Layer 5 of a small transformer language model trained on English Wikipedia (11 layers, counted from 0, width 64). Numbers have three digits each and are written without spaces.
Take only the direct path to the model's output, skipping the later layers: a vector added to the residual stream pushes a token's score in proportion to its dot product with that token's output vector.

Output vectors of the tokens that the questions are about. A number n stands for (n - 500) times 0.0034.
"end": 465377470482357355287357278437298622486689228496467601492386456375369592489234390422620399269726542369607490479472489462643453572418446458531697388805420389860625452542472579238461362474485431
")": 500571367580628398548389459398683445705367717451355630301479448318587477377389460504506510351626363526617457309572427555406377581398591550637422700793559338372363631491675609461460627561541576
"===": 605385599367612496575272759443684482446320592571419358596502664351511567142382625462414538507512466599403447415316618459243664492378271547537465491664482789459346612603569397387624414553464696
"ul": 579420379514434755454526313722567495514393278340673212606560546418508452606493367251404387386549660793456372693133462526584489701411256453496426654403420481700345715664615704617486500410425705
"ame": 534622134452432018500700523607584517303604437589612360937488699432519556556552799564595519342354645371519199778309299383615452382305653469514511582533556595807431156663423773518409392516525784
" were": 619526463593613408596342473357465544511463306517670385468514629246248666566543413521549640559444644383582504652496398363529631319462589474591445449637578694507583597500565685393508538361469551
"th": 448354638553468407544665314310358714523532722313810712749473540453535384546311629338400492721324531530508460562800684256307537245465487381596734563551485470500317558602472458489323330448503535
"ight": 401407506565410197454407376710476933783546603468505350724398624648390400568330488490698748210427596332522444552254333286342473450451715555783337607433549614591343520352334427428363290463575737
"ry": 577255429464375655358850694330761511338774348756500269445449748337500643578268716515587654407625329475554408210521534295343512491514598414464610216431464539735377180714717792557352514410497630
"ri": 481426489529397570504966418558546441510855261693527548470484452525408450492442535331423391574546163819292308379366563351534514491504536400413684145521483576808303286682427754504419417483492620
"ure": 588384441306472523632790626382699227334735042556452413463444655446370278455463413323492577425396527559447294466026373350536503570527665660775391526491507616602350311304459425722602281448529814
" are": 704558342602557385649431647531483486544500289481723528572548630445248720570396483507528596533378506396604492549409541407436598375571503457540365386659598627473400588534513681420554482408509655
"ish": 484352518505435505743281682590395652516746192491806219358494661408491335434368389470558671434341268162330368519399449340344485505541534623598562745295557573466462367712573724121311205489538560
"ts": 715754380615613590413439753542468556826813662379759658647494703235505371487491579311526785486240686437839408464791818433506542515442677604319611617495359380932339396618549312477435184360555522
"p": 376425589460562385497474304594658350784678689340350617695529591705340271575493503544585721500633652748468455413441456477430524515525415400416471475313458459358385759471420465731566553329489353
"ot": 469514398310456512585603433646466877588640278492693694670541416439461623408222382679347395561551905563442287537472368571581460581508382619412262437425444608609492496444662671722611388494512371
"art": 482186572348468525448546423347469771430614572281818469564510304104367449360334507504529674434669551624359319395575493279732540565448675640438441431484422481687508236311384485344483371520588662
"ut": 507579515508358449461571523636521837433526401390702500458530228424373278674438572239432654353492623500381405436278670343478459710477290680792500604628411400585566555378721445656431455395497600
"ire": 643168577275362285480772500558416766415343423752586246513545403424529300500407384396558661219440462413379301504195385241476500736339641552425578304628580193272544442615556492500482446479449662
"ust": 425334506510238408529570462511696696610551032449500480670555449363408190657407468391504416323315566514671326651259542638582491275251586500679189746656423411567634264228478560585589285394532646
"ong": 426463339374423373384504408272500846509761456545185276748451656358323395468594572371540745403300524410516309542673250304568503443528248425465354651472544368590640478618391531401337708575555521
"K": 508389237474462557660476542324386416595596696440515354468514438548586387534497532407578471618594528447466529668619397380427455420310243590387487314393507626596392507500485690409536534493536497
" which": 636576479504493550690558536383600553627500368561684445536534644346461350503379713478441701459330622528410525538500406503616631584435483409599325601630620574549315632673526513450703689428483540
"N": 463331378580526527782547570504475388420649660674448500347550480531455427445497641403646519597659494357513512640546437610334513334345462709408422344452459503569584387410604659608589341497574431
".": 437638435598440657468673413570449439548410635597616584297552476323509518649548424503432574452578362399430590516555317520674542436525660426725600711559368606373603682609421635566510641508453522
"==": 757418418333553546636336752385435457220453477550500316664470739429379577456480622380554585637468562496489458394421618532406739446559193576435598470571415814592558550557665270504540438531469533
"]": 394506294316358381464515715249864461857489587335623332437509470283429547157347666420622333127589396339656361556297325233352545292380428598589247511688613240505326142491481686376620434472500688
"\n": 674533557528411397726628708721390345463450465578697468509417559626583573582559517590489519606762442554647551358599523497575471426587463531427550622662581382503481525368390334658458641574466409
"ore": 488578523415536413517580667400319665453787261805524280446561556363280570508266293381371504370461421683447230594673425595729584752358500515622337193304465166381297369628424405440274763416533595
"°": 470355594513200547539440831491342447688517550547638662717446414500459452452521348454538560625459351369429342452438301536270617504303561711704448234439622784524339479432358566380472586438444433

Output weights of attention head 1. The head adds the sum of these rows, row i times number i of z. A number n stands for (n - 500) times 0.0015.
o0: 450473623592428308591603708558410590367375299647573637377544567511617639339496671482254617564592438458772643326433638446584559550754399469520501497518373381643478410318463401536359575572423660
o1: 647591488477301605601558446634339494544504379616596430554268551403427496579555404498679562613441554488352655455520542560681977417332583438487583470505524550625437560512422435465459602378379447
o2: 451323510502446631526578736531592440420349401600424465390596627510398702380498729294441462428652554553434500495394434462549578364547533491476399469666518547343464353467530493472476607552387543
o3: 426369587579436460488673496484494658457398335627416490361434533350529485459382619383245595479528434492706668577520462430566211641763336352383441582357455302332459456521429670537530597357523467
o4: 478613566585444600408495599301603556408542575517643299496504616543556468450666341462513471531537516478385571690464530477554681250471507506555517574290385658509704510492407407379613483448279513
o5: 620589360633432700591594540572520485588334329419515483549498561641570543315430524401521649510664415382367588464355633496751729447319520373684487531543657476587414692557581478462587587496469467
o6: 547664785616513279428533488589422438726365587539420596281637540529624606599408413590479536590573458361696493444603434550633380510510538564720413639224571591404483457581599547428598478378691547
o7: 468434548676388530462590562567209628355588383545690414543558524647471471528436567474569583547490470573405624525382663392637693363568270597377537458350471513566562518483471591526394384202264469
o8: 317564467384531549449533277448623349613444872410379665308371511462598373459521437590442444372642353406328501412500302400427529470270659522692607556358374456538480644802449501486597416357639414
o9: 422535633542604317678406651500566409376499407468305731520564517559487623241604601693444353506584442553725434435384567592374510530439301604580434495587523463556573410399496436485302496641609691
o10: 517474635379331523536619564603435449535400443597579308404595674701636645337555432443504543410566666371496715534510471506431694527648387503402555619350622634659302467456445377468603491552376527
o11: 642475468463348630503613426700275496500572452543667471637327532560428474660302458478691596564523375479346592509418590503715752394524631418410667480398774373597495597506550563556427461508313534
o12: 296463559559583529417532415537560534575396513432374492335618440349538546614343582517472517546538442463460473448629360518467186678491547463623482644695643436353399595452732612488470556682676460
o13: 465465162394683635518497515285549578475599549548577618500311421507492364475558514495484532354337396471321504483490441534502242669473674405488539629544482358252555534543425534428534447662433458
o14: 645690444514601486469291530280737401446583471508518598516366399539586598468723448509442395492419429571641349315498471546461624509347588466565464599607376533430528360481434348353460556634524655
o15: 619403517436508529570618452636327555562553733326339511620600508466404394472281423551639515491647693632303460630465520486384452574483516524279567429499712405512400471591594560564552399380605514
o16: 333523433524521553513503389520490483634314652328484592455480503369493505466434642611457516464609527493497363397595432569361406608396511457581506538846385357462310555571760518510423539583744438
o17: 445522583653516351382382370424538539611363553426541672421564546464733485554512461524619415546583468532497391390551399561620424555289637739681533614581510671460505584421640483429612342502746357
o18: 388431479529650440540462564405581453540462591350287481443599463471587636485359553655513416396674427457474416363537399533307393491361475654504543531700730463469314448493648611458491464632645432
o19: 697516596476271415536551488624292476410490498598506598671463505663599493455634480550547579577505617509553558465357627514624784426527469534357617392321629604621542482466434334540424395447444490
o20: 392442480550472451682546517527536426596529669401168645547526606589530484363435501612626345445794561644483507531528474536299448556374377618349566463639805447587456424449554494586469482588658573
o21: 526520622561572558509429415407564528507607574482285400647526521482595483555339353471707414476526526689436375644549502519398342531371469657374540596486925551391505372464613603471414374522662498
o22: 438559732350484640557565645478419423600387507476523344326708612527448756564271503513542704656539661439447537598452458461540293457594480587401484461571878534478467444510534521454571505377442513
o23: 547283495596547312516543388586567589398511389655581531549544517546622478372497567457562614471562490678651430488507501456786556470565540484589445707401548484653504553448424408499497470532562459
o24: 443512412442535662470637328553462496762465658390435581328461458387496407673260516500590582504612505408369454519634303472452282551441720434618561555640590408393360698643626606509590481414631410
o25: 566487384500420469474388498527591452451473297573539464534324479431582661421725602633423495422433645560578348378381481565669687416385582526484516498542352607572495408436558401417300571573371341
o26: 643627123389487699415510211429515470640501485414674546553296446543513399478576406500517544426403431309485343368611400597499399636395802367677569587630444467511464692632482445503596558733514476
o27: 342524295579547568409549420420597420764397700451478522451547528648711406420424435388583508374659388417419568534417391505590196685432521423533614621387604450352350630663583531555834491457628396
o28: 583439338451481532462558519499390568343730507496572432710493378643390407482554385429655525473325479503299512551372644456464588400510678634383559368289604576645633478543342478607354356639274525
o29: 543510460451499503366496543487571448501549486630679362467527498485433450633568510491477494426363550391418442520560420508587643401521597449583578572425204648305458482479468427556705603512455423
o30: 562683443425386548582571508564583468625525446358519594603397507659551459556395473634606477554577404495439472345571509598432774687252537494572652599750761534623475682431445419506608572466595643
o31: 619400177554576566431503335400482525530544532527520368557267387369422356672518536423555569546437530523384478538578472467775419414291599472451428451650477369534537436513705775449574513537332347

Each question shows a token from some text and the vector z that the head gathered there. A number n stands for (n - 500) times 0.007.

"v": 538524478500510518494497476401590477535486437476566525490508463449519525547505542526453547488510
Which three tokens does it push up most, strongest first? ".", " which", "ul"

" e": 497497506552585533499572509446488484550513466460513498475473422456482466541462508478471510499499
Which of these tokens does it push up most? "."

" |": 565394443561470489544514421472559467500404398555559467502570527477544551478494466556409457483448
Which three tokens does it push up most, strongest first? "\n", "ot", "p"

"u": 363538446507488510502529494281505650671430267735610474607464582648556511812388452528475409461552
Which of these tokens does it push up most? "p"

" was": 497538505532512472477495516484527519535490499450517510513486513516540473498560498457457500523555
Which of these tokens does it push up most? " were"

"l": 518450462468503453504536480425530442557515454491506519547480430484510530513515515458554560440518
Which two tokens does it push up most, strongest first? "ish", "art"

" ": 514543507540552453544563510461431516516507555523530447483515455515545502549488465452439518480522
Which of these tokens does it push up most? "ore"

" P": 542492480488421505502558557534469521504522464437487535532467501485559520519569476472521510498516
Which of these tokens does it push down most? "ul"

"ro": 522499480522494490455516498437524453525528521428582516497448467477532503542571574520393509514545
Which three tokens does it push up most, strongest first? ")", ".", " which"

"p": 573453393516405481444617582505533535515547457407417639631491490503374633417567480482642419367541
Which of these tokens does it push down most? " which"

"d": 488512535546439485492400458469544512562551547385494516529457451517503482514584623463518495472539
Which of these tokens does it push down most? "p"

"erv": 568579516496516563531519521549530570489504533445473524510531494497499542487524494470520505496503
Which two tokens does it push up most, strongest first? "\n", "=="

"er": 413534453532478512530505494288518618654439282715600471563469554615560515806403482556474447441532
Which of these tokens does it push up most? "p"

",": 502468488523510555530526439469442521502474450512512489439495436486492547555432532465492507491488
Which of these tokens does it push up most? "ut"

" o": 500509572546549587362462433433552539558461444453534522547458526508517493522587527526469495493495
Which of these tokens does it push down most? "ts"

"|": 481435547543503518530498504504541448515449369626528440542499534529529496512472400521520487374477
Which of these tokens does it push up most? "N"

"ed": 477492478574521430468505553564502498523523545417458446460419568592569465537521386468417448495491
Which two tokens does it push up most, strongest first? "]", ")"

"\"": 484356603557512463524466509470527413538496451538529472559443464465568467490479436576437570428478
Which of these tokens does it push down most? "ts"

"le": 542529503531486550485503451433592468532492418487563520489492475467515533535523524519457537498503
Which two tokens does it push up most, strongest first? " which", "."

"y": 497449405500360601385468299452580378495413588412537367483418413513639306431516673661438530576401
Which of these tokens does it push down most? "art"

"il": 583513400492504471519531576476516523583522458439566600545550432519529582506572484365599431425554
Which of these tokens does it push up most? "art"

")": 284572535265597485379530591509378530245654805417353608580481465526325488379555531453681632527616
Which of these tokens does it push up most? "ame"

"ard": 492449540541524466523537527544489422420467493535414503522490536569518511420534363496541490381516
Which of these tokens does it push down most? "."

"\n": 427486489549490540570490497398514503599433302692601451517482536540546510685445499557454485439523
Which of these tokens does it push down most? "=="

"ated": 487501464483501489490503468427554425513484455502571483465476448455501482521490554535461558473479
Which of these tokens does it push down most? "ri"

" L": 324551430437564520523511516362444607498464380703484507526498549622545518697401480498558458514537
Which two tokens does it push up most, strongest first? "p", "K"

"10": 546439431509441490502536517504477526530404457546621470529529500436499524548536536509433475519484
Which of these tokens does it push down most? "ure"

"ic": 545466518511498485429502514498547540544517493433490481559473547535512530499527443497531457469500
Which two tokens does it push up most, strongest first? "ry", "]"

".": 540473414538498489555578507445474566560545468529540498520514426488496555560470536477523421486562
Which of these tokens does it push up most? "th"

" F": 537520576550493638574457509504469556512533457453506498453487412429546513535514624481496480541553
Which two tokens does it push up most, strongest first? ".", " which"

"-": 542417549511490469376553482621446581413591535508439429518537593508466498418545489438649416512484
Which of these tokens does it push down most? "."

" E": 519529533492446497494485520498473488506479500530539513534499534503561485546575475492432524521506
Which of these tokens does it push down most? "ish"

"s": 445602485460564596564548491475460580423475478550482458433536416495493505534470603439562545563500
Which of these tokens does it push up most? "ts"

"ass": 554372483528415449315561458566385731535743530462512435554500564440469511547530683463689400615532
Which of these tokens does it push up most? "ri"

"at": 484405355527529472440482385340640386515450366572621382588461547448549455548364611606358503598461
Which two tokens does it push up most, strongest first? ")", "p"

"et": 540520428470492520490497516473504579568461529447560502544578518580494541601650521439507362457501
Which of these tokens does it push up most? "end"

" \"": 518371588550455491532450558462535449594457449537635468611409465430586467594503506552369556497449
Which of these tokens does it push up most? ")"

" B": 485345524545576391489543502559470376406485481548420438454465472516484479353508385411567473357477
Which of these tokens does it push up most? "=="

" G": 513449511518511441519516500468472505538519504482524463517470467511598512545537502425457499465550
Which of these tokens does it push down most? "°"

" d": 532480451487505510444508468414553531544479469466533462514528478488484547520554549484531483478520
Which of these tokens does it push up most? "ul"